Layer 14 of a small transformer language model trained on English Wikipedia (18 layers, counted from 0, width 128).
A neuron adds its activation times its output weights to the MLP's output. To switch it off is to set its activation to zero at one token and run the rest of the model.

Output weights of the MLP neurons that the questions are about. A number n stands for (n - 500) times 0.0015.
n71: 528 544 464 612 447 682 494 463 382 442 550 441 532 517 374 601 543 363 371 458 740 573 488 445 523 479 405 467 482 494 644 353 571 371 597 650 423 491 535 471 571 767 533 493 439 549 636 765 559 486 503 325 415 627 546 523 548 690 430 591 393 474 436 421 326 556 547 647 447 453 509 429 514 659 325 525 687 330 458 512 370 506 565 449 616 437 563 653 555 488 624 581 488 553 573 458 494 709 538 536 324 646 386 605 623 622 531 268 512 512 556 464 488 544 456 432 485 682 577 376 392 653 476 580 595 475 618 426
n83: 392 400 377 421 621 394 245 484 483 345 380 581 411 573 531 516 415 574 455 599 500 550 543 415 582 291 509 289 599 583 314 548 575 578 625 560 326 626 210 453 380 428 412 567 549 326 548 598 606 640 462 442 559 465 622 639 475 485 397 490 317 491 462 542 605 387 512 556 512 490 729 457 554 562 344 503 429 342 532 592 465 500 473 357 639 456 474 472 373 664 381 475 467 632 488 585 318 361 500 475 581 673 463 475 463 549 318 670 589 575 432 414 468 752 491 643 414 686 500 419 542 585 406 512 428 696 494 459
n95: 568 458 511 589 587 635 470 367 445 468 391 548 478 577 570 491 467 628 529 664 497 458 475 397 568 400 530 422 471 523 486 488 459 362 456 454 458 520 409 604 515 212 494 334 458 535 558 661 543 478 520 432 548 431 533 629 416 595 748 635 506 478 532 549 481 543 427 345 522 336 515 336 328 658 432 470 477 570 420 464 500 211 449 577 380 683 446 663 565 543 586 305 417 482 547 646 607 475 643 535 483 476 425 444 391 412 535 714 446 525 430 351 589 654 514 388 506 538 358 511 485 566 574 372 325 427 551 407
n102: 605 430 413 366 518 549 388 478 424 633 553 565 491 532 658 777 636 532 426 667 283 532 503 481 513 617 537 627 674 430 379 359 429 417 646 392 385 453 538 406 420 369 575 440 544 580 621 628 616 398 593 685 482 385 300 452 440 523 424 378 549 606 567 512 377 514 654 456 459 472 768 601 454 565 515 519 672 409 732 587 442 429 508 465 528 578 253 524 484 562 396 359 556 672 614 413 520 534 521 641 421 639 544 544 456 329 562 461 413 648 427 514 491 427 609 518 389 500 405 494 651 491 494 423 503 505 579 426
n125: 554 497 434 470 497 569 436 500 441 411 652 494 422 607 527 525 394 652 510 716 450 628 243 560 557 612 512 538 708 544 473 484 571 602 513 419 454 452 494 798 567 420 645 299 452 408 438 485 463 661 469 417 610 506 545 553 325 573 292 571 509 433 437 494 645 535 551 439 597 426 629 669 370 582 491 385 357 567 596 473 528 602 232 450 419 522 542 597 534 164 558 469 377 351 582 373 509 524 667 417 369 300 484 479 612 459 299 651 487 622 488 500 392 533 503 459 377 596 610 555 656 401 611 500 319 455 506 334
n145: 655 595 432 571 503 427 530 409 512 820 646 702 631 463 426 599 448 547 596 633 483 503 500 370 500 641 522 470 357 618 441 491 564 548 518 579 561 471 433 633 391 421 374 510 600 419 470 452 520 583 565 467 673 627 571 592 503 633 503 497 387 529 375 569 548 431 556 531 494 509 524 548 422 465 430 376 380 492 479 588 449 622 489 571 608 652 552 336 554 705 287 389 576 546 600 371 497 478 555 472 687 574 528 571 486 610 533 596 549 330 615 564 377 546 566 621 423 376 657 760 355 489 412 433 407 513 346 584
n160: 649 458 516 616 800 439 365 446 496 764 620 687 309 423 545 437 740 384 464 396 556 514 473 422 588 313 428 443 296 631 463 403 667 561 593 451 566 524 474 531 326 453 409 363 780 529 603 575 294 652 447 446 531 635 514 519 472 550 267 636 575 510 513 557 426 606 410 526 200 328 255 679 370 507 570 765 522 503 715 531 368 284 526 632 396 623 463 510 574 331 738 518 463 416 545 556 473 534 424 472 410 422 589 623 562 450 587 528 529 500 362 529 504 397 535 637 462 471 538 503 384 412 745 650 535 625 549 479
n165: 457 618 343 471 625 557 497 396 506 544 477 369 529 418 713 263 610 538 512 336 336 361 503 298 279 317 409 548 524 515 611 316 475 491 365 456 491 595 476 561 594 451 382 325 500 437 527 540 421 522 322 342 552 458 457 643 423 288 292 395 429 459 514 395 593 417 619 321 627 405 571 473 455 491 281 534 536 475 482 637 455 481 464 558 460 468 620 532 576 350 511 527 534 654 422 465 483 483 552 397 604 672 413 552 546 445 622 640 472 581 399 573 562 480 581 373 506 457 631 439 333 491 423 450 608 570 464 398
n193: 624 446 653 498 623 395 642 497 444 518 655 514 500 572 514 472 586 293 769 510 526 629 592 508 551 514 362 401 554 455 664 517 529 589 494 520 519 416 462 382 661 514 525 435 454 366 466 671 597 334 508 511 697 595 543 596 500 584 506 570 446 557 613 401 396 427 533 474 473 532 500 457 301 486 362 331 268 474 590 478 463 492 463 435 732 581 474 434 475 229 495 631 500 506 476 338 484 601 467 358 426 468 556 527 464 583 609 354 576 497 519 536 414 465 486 362 465 362 365 459 411 470 419 484 428 403 445 621
n196: 301 503 559 644 494 411 688 518 665 591 461 361 517 370 627 437 461 350 438 510 492 562 358 367 675 618 705 547 544 515 550 468 568 654 389 442 480 379 445 610 530 614 448 568 548 541 462 405 366 565 266 509 571 451 489 562 477 544 556 612 508 590 519 564 519 606 526 647 551 602 611 781 421 324 514 518 518 497 590 634 570 345 411 600 558 425 413 336 587 650 546 468 476 521 464 480 525 533 534 762 641 421 454 472 472 535 565 727 422 523 466 524 512 553 548 586 503 295 657 565 447 628 612 464 480 513 557 540
n227: 628 560 418 471 520 545 414 460 610 339 500 578 614 551 491 421 479 531 421 669 458 454 477 617 462 651 381 416 569 476 622 397 542 591 509 630 262 558 755 335 384 445 579 632 417 536 408 684 564 447 423 415 578 307 634 570 747 508 668 553 486 538 435 632 435 317 603 568 494 463 460 374 405 590 558 491 361 497 497 409 440 564 608 363 596 465 697 422 492 549 447 512 611 512 615 603 409 435 405 290 514 494 593 460 503 474 461 593 432 634 538 548 500 319 474 442 623 576 412 636 327 483 568 309 439 511 564 503
n257: 625 553 378 418 537 543 365 737 534 538 494 425 586 531 624 576 381 493 454 240 290 531 463 665 286 468 527 365 400 561 383 425 597 421 429 576 447 419 491 516 503 440 440 344 612 178 429 698 408 368 526 382 419 474 555 366 355 268 601 550 641 616 456 448 527 461 410 430 634 444 288 558 382 594 535 426 644 229 478 518 513 659 491 599 326 462 473 609 384 548 473 548 719 507 578 481 564 491 541 261 672 665 383 543 547 437 552 538 351 503 562 451 570 425 516 529 763 395 412 591 520 586 462 503 582 497 479 554
n262: 477 587 540 434 578 451 438 547 515 476 542 416 326 603 422 438 538 343 555 989 505 455 522 358 432 503 463 437 335 546 459 695 551 637 491 631 573 494 642 486 477 485 571 249 486 442 569 412 542 500 309 523 539 308 475 488 514 368 546 548 547 428 513 719 617 583 544 536 508 651 544 578 722 408 458 539 599 495 417 552 468 607 471 313 676 463 577 458 513 434 487 534 533 358 561 398 489 503 425 401 539 335 500 381 550 456 512 347 337 520 659 446 651 492 427 579 517 541 545 707 626 500 523 605 354 531 614 514
n276: 654 630 576 606 575 427 349 428 506 511 482 434 530 657 518 443 711 600 487 426 617 611 600 604 741 689 494 463 515 426 503 270 512 653 568 442 428 327 439 500 396 516 418 480 536 447 635 518 533 463 439 325 536 488 521 369 730 523 608 427 565 479 751 413 442 383 316 471 593 525 370 450 625 413 295 545 581 463 427 429 466 339 414 375 439 354 360 422 611 271 609 454 576 598 524 394 488 584 452 386 545 574 590 527 509 513 578 276 503 521 467 344 582 515 386 509 435 431 539 638 265 609 400 480 563 619 534 497
n293: 319 647 592 497 247 570 483 514 440 503 464 312 471 541 552 507 507 208 568 701 500 445 391 549 457 467 454 553 382 483 510 584 327 449 581 526 572 568 277 516 585 404 414 577 342 679 620 323 385 444 729 412 565 327 465 625 603 559 423 462 455 503 479 466 409 556 630 338 519 603 325 413 585 578 592 654 300 584 410 222 503 363 540 488 340 520 258 442 415 486 323 526 428 466 561 639 506 734 429 504 542 290 587 458 468 696 548 218 614 523 600 370 530 519 571 571 593 691 503 565 449 548 497 688 644 587 543 546
n297: 399 445 360 563 497 361 570 512 613 497 373 544 400 384 474 438 506 450 457 315 583 636 380 404 580 447 386 321 356 482 531 669 486 627 527 402 363 650 610 488 530 414 453 615 454 497 393 431 538 486 506 482 340 568 717 611 524 466 497 466 577 430 459 458 565 447 600 466 651 454 644 581 447 599 442 503 645 394 544 634 488 653 444 263 450 556 769 656 573 783 567 465 583 506 448 677 509 401 570 559 532 384 413 609 532 474 445 465 383 442 572 360 515 526 549 491 405 631 760 500 424 657 435 609 628 522 478 444

Each question names a token from some text and the token that comes next. It shows the activations a of the neurons there, in the order above. A number n stands for (n - 500) times 0.1.

Then comes g, the gradient of the next token's log-probability with respect to the MLP's output, scaled to length 1. A neuron's effect is roughly proportional to its activation times (output weights . g). A number n stands for (n - 500) times 0.00077.

"in ", then "March "
a: 505 497 490 505 119 499 493 498 500 502 498 502 440 504 506 498
g: 502 523 711 441 323 383 654 609 491 513 347 467 556 608 370 531 562 305 509 607 376 389 707 400 530 423 699 539 624 505 513 418 393 398 544 310 652 442 654 571 582 486 577 404 467 602 404 568 485 374 436 416 461 454 612 582 555 466 524 605 583 493 661 477 788 784 422 453 598 459 483 612 236 336 579 416 634 465 658 478 377 535 549 486 635 405 529 320 351 484 342 407 751 644 502 533 499 484 479 507 631 460 554 286 562 679 424 651 341 350 518 860 645 582 630 465 360 556 430 437 367 516 417 508 695 594 477 549
Switching off which neuron hurts the next token most? n125

"Pap", then "a "
a: 494 436 517 397 505 398 504 492 498 472 500 500 499 480 497 479
g: 475 461 502 461 439 476 332 553 401 561 691 422 470 502 459 336 506 665 529 468 355 627 397 507 521 486 477 604 371 239 346 552 640 755 412 598 600 494 355 538 494 379 402 543 321 411 511 573 466 461 373 385 550 674 567 635 516 653 546 419 655 443 393 541 361 660 482 357 673 288 482 457 458 391 551 372 340 367 395 561 378 736 623 582 493 399 566 487 496 423 732 572 564 403 344 558 526 590 507 536 650 664 241 388 285 510 477 427 651 444 272 435 537 615 458 620 432 273 694 558 414 704 340 639 407 657 626 436
Switching off which neuron hurts the next token most? n102

"report ", then "when "
a: 510 499 499 549 595 494 492 500 499 500 417 501 499 517 500 509
g: 555 572 529 483 667 604 456 617 417 704 452 502 646 429 514 574 519 304 467 503 303 653 428 482 433 386 522 617 505 406 545 319 451 477 509 463 528 513 552 285 445 468 463 308 419 520 409 429 403 553 516 607 556 456 516 805 491 341 628 387 387 504 451 363 687 421 370 431 573 293 655 723 713 512 611 571 522 581 187 409 567 480 331 553 568 707 352 500 422 617 364 431 332 348 485 632 449 637 628 469 394 359 414 432 434 615 410 624 400 397 548 305 359 407 642 651 508 323 713 568 744 580 327 468 594 562 480 435
Switching off which neuron hurts the next token most? n227

"J", then "oy"
a: 472 498 495 494 493 503 513 496 496 490 498 842 498 504 503 433
g: 400 547 546 479 786 638 484 494 612 759 511 547 408 698 428 505 495 515 421 481 257 401 492 477 405 504 214 610 418 488 111 493 666 538 623 591 415 469 329 361 301 709 587 483 617 451 318 482 656 361 442 238 613 537 310 552 636 532 603 571 381 675 602 262 566 553 368 529 460 491 395 401 536 464 580 448 401 645 345 334 521 616 609 495 708 423 544 642 492 535 424 545 437 481 447 392 605 441 455 430 513 442 439 649 653 468 440 484 605 459 682 671 360 643 585 580 440 364 427 407 536 492 484 545 421 450 491 602
Switching off which neuron hurts the next token most? n257

"H", then "ud"
a: 482 502 504 504 505 545 638 500 498 505 503 493 503 502 443 463
g: 522 451 464 697 752 669 382 550 510 394 445 430 539 417 529 599 506 479 524 440 388 430 272 514 644 611 388 476 497 400 336 480 434 460 557 483 356 539 352 461 431 291 610 641 505 525 778 393 494 420 590 730 365 464 451 599 356 313 525 374 523 454 259 602 599 518 484 606 415 340 551 617 499 405 508 579 388 527 528 419 324 616 354 196 462 501 394 592 553 459 523 477 352 568 405 414 468 734 528 413 401 568 575 704 669 642 482 540 549 634 574 650 473 550 617 672 238 529 406 706 364 501 356 617 747 336 443 477
Switching off which neuron hurts the next token most? n160

"Pro", then "ph"
a: 508 499 536 500 506 593 500 434 494 464 496 501 498 499 500 505
g: 475 677 659 414 378 243 602 594 410 378 594 710 570 456 604 532 568 421 632 504 341 616 413 698 472 608 485 542 328 298 525 300 646 405 422 584 502 286 655 407 535 442 546 460 400 489 489 488 541 446 647 853 580 504 571 270 500 536 492 550 62 606 673 456 653 466 449 432 398 551 607 534 265 509 501 504 406 446 373 377 570 576 495 459 407 395 401 483 423 613 593 391 333 495 564 364 763 583 530 487 412 513 512 519 429 513 271 562 485 537 600 448 537 567 450 533 452 656 415 503 602 620 315 375 611 510 618 509
Switching off which neuron hurts the next token most? n165

"r", then "ich"
a: 502 484 500 500 508 500 509 499 500 604 494 495 498 512 506 506
g: 272 318 515 297 501 504 455 400 605 493 500 453 568 444 465 444 625 485 294 522 585 437 543 427 537 546 351 581 448 341 584 504 582 583 595 655 663 694 413 484 334 592 370 558 660 591 297 285 476 434 428 356 521 258 391 406 596 376 601 663 395 544 519 537 602 450 472 717 455 614 360 777 511 504 310 559 514 573 519 444 605 417 565 618 716 334 563 219 514 555 216 360 370 617 416 507 525 412 410 594 478 444 534 236 488 341 386 568 584 514 490 570 458 591 644 469 437 473 617 307 520 422 572 303 678 506 378 490
Switching off which neuron hurts the next token most? n196

"azz", then "ard"
a: 507 490 504 504 498 472 500 507 612 494 499 526 499 487 505 503
g: 519 666 412 744 406 569 433 442 373 583 412 518 401 461 577 628 630 403 219 466 408 595 416 574 317 356 712 531 421 687 488 504 630 443 665 327 498 728 556 367 376 436 384 555 479 553 511 524 464 682 350 755 544 286 411 399 486 405 549 619 474 601 645 512 588 507 562 441 307 597 515 480 326 532 625 579 420 458 753 595 424 584 462 259 347 396 555 289 567 430 315 697 629 618 613 332 608 475 591 512 596 309 661 513 554 284 694 494 497 591 629 579 511 509 517 561 581 409 599 460 551 559 576 435 581 377 408 513
Which neuron, switched off, raises the next token's probability most? n193

"broadcast", then "er"
a: 501 508 497 512 496 218 507 500 502 502 504 503 500 480 500 499
g: 503 438 554 500 633 592 582 344 454 571 432 452 568 560 582 779 500 317 361 488 472 474 514 730 405 410 537 451 796 659 498 519 335 332 513 229 488 591 454 353 427 515 508 516 436 518 498 495 628 723 506 510 613 300 383 443 483 407 334 322 497 558 597 476 362 442 362 559 472 614 665 617 420 524 504 448 508 454 428 364 498 319 679 460 456 429 463 584 396 550 483 377 583 311 649 522 467 365 614 626 441 402 688 493 505 400 562 396 488 653 234 405 634 447 553 472 823 533 309 466 726 368 516 251 482 361 487 679
Switching off which neuron hurts the next token most? n145

"ost", then "ad "
a: 411 493 488 500 500 445 500 503 501 431 500 495 507 484 504 466
g: 382 362 623 365 568 353 285 490 498 544 588 496 417 457 471 394 463 327 569 423 429 566 392 494 539 627 652 518 560 518 560 575 485 452 495 587 444 698 546 524 545 437 675 553 561 510 569 616 439 519 467 362 549 284 668 487 702 633 419 422 567 597 467 706 717 436 352 483 627 446 462 545 498 117 466 513 304 780 531 296 357 789 552 547 252 406 451 563 505 386 489 433 356 395 632 498 467 251 654 475 332 628 343 420 286 466 503 541 539 524 476 532 480 462 640 504 536 276 382 666 369 404 598 521 507 652 421 451
Switching off which neuron hurts the next token most? n71

"ens", then "ations "
a: 563 428 577 498 499 316 506 498 500 498 503 503 501 502 890 513
g: 523 613 492 516 586 510 598 350 532 400 535 426 476 531 471 457 451 375 737 508 415 660 619 390 368 546 378 298 387 465 572 209 665 518 607 398 446 819 632 467 292 580 588 423 287 666 359 373 532 600 541 429 441 581 591 377 356 593 568 543 368 686 446 592 506 525 482 647 405 405 504 331 567 758 465 396 394 612 586 418 531 424 605 401 528 626 475 535 419 500 555 507 303 541 557 362 551 349 509 470 616 371 641 465 436 372 568 493 359 531 396 412 521 344 561 574 294 726 703 653 341 552 339 569 575 651 745 623
Switching off which neuron hurts the next token most? n293

"- ", then "Art "
a: 516 487 486 500 495 500 502 500 490 504 490 503 499 501 497 770
g: 594 410 419 341 600 470 371 572 538 317 459 587 575 583 536 418 680 424 546 320 579 501 687 309 610 412 366 504 512 599 587 553 334 515 421 346 282 580 495 663 515 557 515 417 664 423 389 392 505 585 322 265 567 485 632 243 438 433 404 451 369 725 377 475 240 497 318 450 491 669 422 430 519 535 139 551 713 577 549 536 499 366 632 511 399 672 631 557 296 542 516 592 636 495 545 309 636 465 616 575 412 542 458 476 569 498 321 512 642 513 673 543 507 745 491 557 495 481 423 402 619 513 677 445 667 472 559 454
Switching off which neuron hurts the next token most? n297

"T", then "ap"
a: 500 503 495 504 497 623 498 498 499 502 499 491 494 498 502 499
g: 424 394 539 561 648 511 592 549 571 524 445 727 488 561 301 460 374 425 328 414 642 566 618 512 724 672 639 313 562 446 394 500 619 380 507 442 508 543 404 585 289 617 686 594 515 529 673 569 646 461 531 518 461 348 644 517 671 453 242 552 330 467 504 511 562 767 500 375 689 523 626 514 380 587 606 481 584 487 657 303 568 669 608 603 428 340 544 578 484 448 610 379 666 488 206 445 493 649 474 662 321 559 588 515 346 465 474 341 645 424 580 307 457 443 460 567 313 548 514 507 511 610 805 649 440 455 468 556
Which neuron, switched off, raises the next token's probability most? n145

"Os", then "bur"
a: 403 496 429 500 500 499 489 495 502 478 500 496 499 665 502 489
g: 414 286 540 602 556 576 450 470 658 534 472 678 562 936 557 595 587 513 566 451 626 513 494 430 475 402 361 521 573 521 478 434 543 271 356 448 561 515 437 510 162 449 660 610 603 401 614 496 688 559 468 449 388 541 425 422 523 644 547 311 614 494 601 549 559 645 469 686 443 427 366 313 387 606 376 474 732 473 493 636 509 419 506 354 554 262 418 567 400 476 673 509 494 729 595 460 566 544 630 618 438 416 594 675 535 660 408 476 527 314 711 313 544 357 405 483 564 478 562 227 501 583 467 595 524 652 480 400
Which neuron, switched off, raises the next token's probability most? n71

"5", then "\n"
a: 497 500 500 494 498 499 501 499 294 500 497 500 444 338 500 498
g: 416 442 418 515 678 557 642 410 558 564 320 570 577 599 454 484 560 576 282 587 537 331 588 471 632 520 554 519 597 416 271 390 607 602 379 515 380 488 445 381 303 615 372 484 517 648 344 266 317 349 539 602 476 500 472 468 299 695 504 530 293 507 515 492 639 552 646 430 615 413 463 357 722 549 641 637 687 493 407 507 508 432 484 542 171 495 428 405 370 429 465 364 507 653 490 416 641 332 578 442 589 433 708 441 536 400 552 474 596 254 257 553 431 732 731 526 662 517 431 560 630 449 481 578 570 516 339 386
Switching off which neuron hurts the next token most? n193

"it ", then "over "
a: 505 498 639 494 493 499 522 500 593 487 300 500 501 250 459 713
g: 454 414 369 826 598 594 708 491 464 410 501 355 559 465 636 496 482 748 416 459 431 495 477 576 420 328 483 378 534 548 536 404 553 492 231 260 549 322 382 446 335 607 550 759 547 362 678 482 660 501 556 624 488 411 495 555 621 508 568 610 338 656 399 487 384 497 519 555 329 564 391 598 672 649 412 515 374 328 327 557 498 515 481 531 448 388 576 515 571 512 691 454 281 562 718 393 454 458 540 494 594 461 548 567 531 428 606 484 339 541 511 891 414 471 700 434 483 481 484 490 518 438 405 631 733 347 402 359
Switching off which neuron hurts the next token most? n293

"teen", then "age "
a: 498 496 497 584 501 488 487 501 501 544 500 500 500 497 514 574
g: 437 298 262 539 304 596 446 623 359 271 547 400 609 534 606 554 663 460 694 451 447 510 620 612 325 463 379 526 308 415 588 370 522 488 588 651 541 576 555 460 720 492 688 555 708 505 197 417 443 545 500 479 406 686 387 617 528 533 685 615 544 591 544 465 554 633 524 661 536 443 643 626 586 506 641 547 650 352 471 308 384 411 622 523 555 525 661 556 462 335 374 447 453 334 572 530 463 325 541 497 543 478 286 585 384 486 607 550 453 314 405 362 470 568 472 288 346 452 643 502 693 594 647 359 571 347 454 318
Switching off which neuron hurts the next token most? n297

"her ", then "dec"
a: 499 498 632 498 523 501 497 499 490 534 425 501 502 503 506 539
g: 542 318 575 625 485 668 327 670 462 576 557 473 381 437 727 278 555 538 462 425 557 473 510 412 402 538 498 365 515 448 685 498 457 302 595 569 391 484 333 507 435 460 528 538 482 357 790 457 609 422 596 553 417 394 439 499 432 537 451 352 580 597 419 541 600 513 696 716 491 574 507 358 386 540 418 96 536 627 648 635 483 618 577 275 391 667 436 543 469 530 489 356 248 359 577 683 320 521 549 677 448 534 540 497 390 403 547 535 447 414 469 408 483 354 811 561 556 653 497 559 420 428 356 491 733 468 341 520
Switching off which neuron hurts the next token most? n95

"ud", then "d"
a: 504 498 494 505 453 492 497 500 514 386 539 500 502 490 501 464
g: 411 266 514 549 626 375 322 528 445 797 761 460 510 610 563 371 470 297 483 476 418 516 488 663 613 500 495 510 522 591 350 623 460 522 568 448 421 557 466 555 699 686 389 445 516 599 345 579 428 281 523 362 441 436 550 458 505 524 399 471 569 743 302 459 468 476 636 532 466 640 461 508 576 400 489 338 418 572 429 448 269 602 532 326 407 527 338 745 434 396 714 546 700 424 644 325 325 263 647 502 434 563 416 489 489 483 379 471 367 623 625 418 561 544 742 525 611 522 331 594 540 530 337 605 642 330 582 602
Switching off which neuron hurts the next token most? n196

"ight ", then "buil"
a: 507 472 546 498 493 500 787 501 506 524 316 501 434 509 496 500
g: 533 325 445 600 536 538 457 530 498 511 343 758 355 522 475 419 533 500 393 385 651 390 303 634 605 276 600 407 750 517 473 384 384 539 552 634 529 513 680 589 566 309 303 419 432 435 453 629 594 333 587 317 756 475 658 313 563 618 341 619 409 478 513 438 530 435 543 445 461 510 378 333 506 406 67 476 541 472 507 528 529 522 605 308 517 381 410 327 405 461 595 457 423 458 664 733 402 400 424 411 505 489 459 536 401 358 341 484 445 477 443 401 413 515 481 704 639 462 263 456 567 410 528 490 550 528 719 398
Switching off which neuron hurts the next token most? n160

"the ", then "ball "
a: 504 500 501 502 499 501 506 500 493 500 498 505 421 499 504 499
g: 439 394 504 363 474 305 594 349 414 450 487 441 660 503 332 473 433 504 454 380 424 538 610 535 180 564 511 717 466 454 499 529 523 526 573 506 561 528 373 414 524 581 313 290 688 606 454 608 595 467 709 602 373 451 648 469 676 319 566 338 603 451 425 675 394 576 344 533 543 626 342 498 370 532 681 514 602 587 233 478 382 486 542 571 472 526 447 561 440 481 505 231 239 567 406 207 463 358 409 519 324 532 471 533 562 588 370 434 467 289 515 390 616 333 500 458 445 448 467 366 469 535 361 563 327 456 184 581
Switching off which neuron hurts the next token most? n262

"ens", then "en "
a: 508 501 531 501 496 505 499 495 503 501 499 500 499 528 498 504
g: 582 324 424 493 318 418 301 545 490 728 468 654 587 532 412 406 463 344 735 544 443 611 283 616 515 531 666 459 443 464 778 423 497 409 428 576 567 577 633 541 447 345 338 474 424 466 423 563 635 552 373 346 514 414 499 455 683 466 473 537 501 544 538 451 404 568 392 648 471 550 605 399 447 529 456 584 725 384 578 398 462 349 438 385 569 457 417 510 502 518 811 248 579 437 507 530 521 507 226 503 589 478 503 423 543 435 426 412 482 737 308 384 565 789 457 442 562 525 713 633 392 282 469 477 377 563 453 814
Switching off which neuron hurts the next token most? n276

"- ", then "Maur"
a: 502 483 491 503 549 500 502 501 496 501 494 501 502 500 500 607
g: 550 473 507 587 595 389 553 662 597 521 505 629 419 638 459 713 539 513 502 725 601 537 595 299 507 612 657 337 453 558 497 302 590 447 462 486 645 253 497 553 699 413 414 537 238 597 620 396 413 396 805 546 483 468 334 538 486 598 506 600 663 460 326 374 429 628 531 582 369 656 498 625 502 291 453 464 467 623 718 553 405 589 495 531 567 541 327 505 438 537 677 610 576 570 707 590 504 433 582 516 537 601 666 501 588 363 494 565 707 523 338 444 545 351 452 471 345 503 624 731 389 473 372 450 321 652 577 221
Which neuron, switched off, raises the next token's probability most? n297

"of ", then "their "
a: 503 497 501 501 408 500 499 500 497 499 500 501 254 507 501 535
g: 341 629 534 225 590 618 576 499 398 514 558 393 456 579 469 610 574 673 596 430 475 560 412 570 307 399 649 633 466 370 532 459 386 565 474 619 605 448 359 323 342 448 489 312 392 291 358 452 372 746 598 282 632 538 430 326 566 418 400 373 583 531 597 512 515 612 285 553 224 472 516 385 531 440 438 419 566 454 624 678 358 642 586 396 573 569 572 491 535 567 523 459 318 473 742 343 300 714 460 546 380 386 315 584 447 496 621 461 616 531 438 432 505 517 461 653 498 449 397 392 743 692 541 600 441 287 387 520
Which neuron, switched off, raises the next token's probability most? n262

"ings ", then "and "
a: 503 500 610 493 500 498 493 501 503 677 481 507 531 433 498 489
g: 328 418 560 391 318 413 264 566 496 688 467 606 324 496 448 625 478 491 371 584 650 420 637 420 593 464 402 413 490 476 374 506 582 732 490 447 494 509 337 501 672 630 698 424 568 439 721 456 333 557 285 836 542 378 460 539 581 756 659 401 425 587 494 533 535 559 270 482 459 569 534 581 573 502 490 588 554 611 597 484 384 531 584 659 689 919 528 580 400 486 547 508 400 493 389 551 508 577 583 518 501 415 510 421 522 481 469 406 344 501 675 837 497 536 502 456 651 470 476 478 300 457 475 420 424 699 500 448
Switching off which neuron hurts the next token most? n196

"El", then "mer "
a: 501 498 498 499 398 500 500 505 501 406 501 497 505 500 503 482
g: 508 495 459 304 270 309 509 534 470 542 545 632 421 394 563 714 423 554 461 595 528 686 570 771 395 482 303 666 791 571 701 370 421 381 533 335 368 453 623 453 701 471 258 492 235 659 685 412 676 320 585 592 662 362 616 424 470 458 639 451 546 541 553 549 419 201 459 571 654 553 482 454 533 566 535 551 476 606 342 567 461 452 505 507 540 525 405 381 297 473 489 553 372 648 664 487 445 542 357 430 647 572 471 433 656 459 550 479 477 547 480 569 323 400 445 549 564 442 382 519 636 427 644 491 645 371 692 480
Switching off which neuron hurts the next token most? n196

"ity", then "; "
a: 527 501 322 500 500 498 502 501 576 495 508 500 500 347 487 501
g: 646 429 566 644 452 515 767 363 468 612 520 579 619 593 482 621 404 429 338 615 409 564 476 635 632 453 546 512 512 421 287 672 641 493 643 583 637 558 546 590 708 477 598 491 414 528 654 405 508 579 592 471 519 439 604 496 558 634 555 399 409 633 473 477 683 550 753 567 382 371 505 100 410 329 712 460 703 563 401 585 394 287 593 568 519 629 456 517 576 495 247 488 532 650 494 473 268 553 629 460 391 550 620 429 520 521 480 513 468 754 439 655 505 540 396 576 557 405 266 368 265 578 514 549 525 642 595 445
Which neuron, switched off, raises the next token's probability most? n95

"(", then "artist"
a: 496 500 497 504 479 496 505 500 492 477 543 490 518 514 502 500
g: 407 577 369 541 551 468 541 449 515 381 452 636 539 667 469 533 449 466 591 474 585 669 560 518 586 478 568 642 753 526 681 456 314 621 538 461 597 587 316 602 603 200 493 382 557 595 431 398 575 626 378 636 406 344 435 472 557 309 334 354 422 545 355 428 343 461 415 387 496 433 604 514 196 376 474 590 675 474 650 559 507 377 673 392 455 503 523 589 579 530 745 726 357 336 602 225 619 417 572 583 315 555 466 522 484 578 508 344 672 476 739 682 427 468 607 391 561 491 435 538 618 400 529 344 405 365 382 626
Which neuron, switched off, raises the next token's probability most? n227

"Town", then "'"
a: 499 508 532 436 551 511 500 502 501 497 502 500 500 491 499 502
g: 520 480 602 576 581 549 602 305 721 671 463 447 415 340 312 693 338 694 201 447 418 509 424 449 559 436 510 618 314 525 671 545 537 579 563 618 227 508 495 360 279 566 500 633 524 283 302 612 554 433 403 693 572 461 615 492 530 654 571 619 528 580 625 439 369 451 360 385 304 536 606 604 443 494 453 519 397 599 666 398 427 367 464 650 523 485 166 512 586 412 442 568 472 475 394 416 476 386 504 539 513 513 468 564 314 573 385 635 455 460 464 645 495 549 366 339 256 403 452 596 484 561 670 459 398 311 649 552
Which neuron, switched off, raises the next token's probability most? n102

"azz", then "ard "
a: 503 489 498 505 498 469 500 507 588 494 500 496 500 490 502 501
g: 513 449 408 644 317 562 490 412 286 467 449 497 374 345 573 558 531 477 305 558 338 524 411 658 346 390 748 393 408 554 516 475 514 401 640 165 465 731 591 376 405 374 321 529 500 533 456 423 446 468 372 509 688 286 532 320 441 425 530 640 475 709 689 396 620 569 427 431 374 585 511 584 324 760 681 622 412 516 581 618 379 421 516 357 363 369 589 287 536 447 402 616 445 509 634 367 557 526 619 519 592 330 617 436 621 312 703 500 519 549 644 597 553 499 529 491 533 468 651 401 586 451 483 492 725 541 408 421
Which neuron, switched off, raises the next token's probability most? n193

"with ", then "his "
a: 500 506 497 504 500 500 493 499 498 494 501 499 385 500 501 518
g: 472 674 574 546 233 863 540 581 487 482 671 314 380 539 345 456 481 508 471 542 571 538 546 350 456 491 483 692 496 443 530 476 402 503 466 495 721 398 349 204 552 370 520 468 375 396 440 644 473 534 549 604 333 642 368 473 476 541 246 526 619 370 485 515 380 441 438 588 492 327 660 433 775 326 557 667 555 523 421 371 504 703 295 486 461 594 574 537 386 458 588 386 511 571 688 385 490 340 357 573 492 513 301 540 677 468 579 539 457 454 364 543 615 667 448 405 490 381 431 500 809 429 459 607 564 427 531 653
Which neuron, switched off, raises the next token's probability most? n262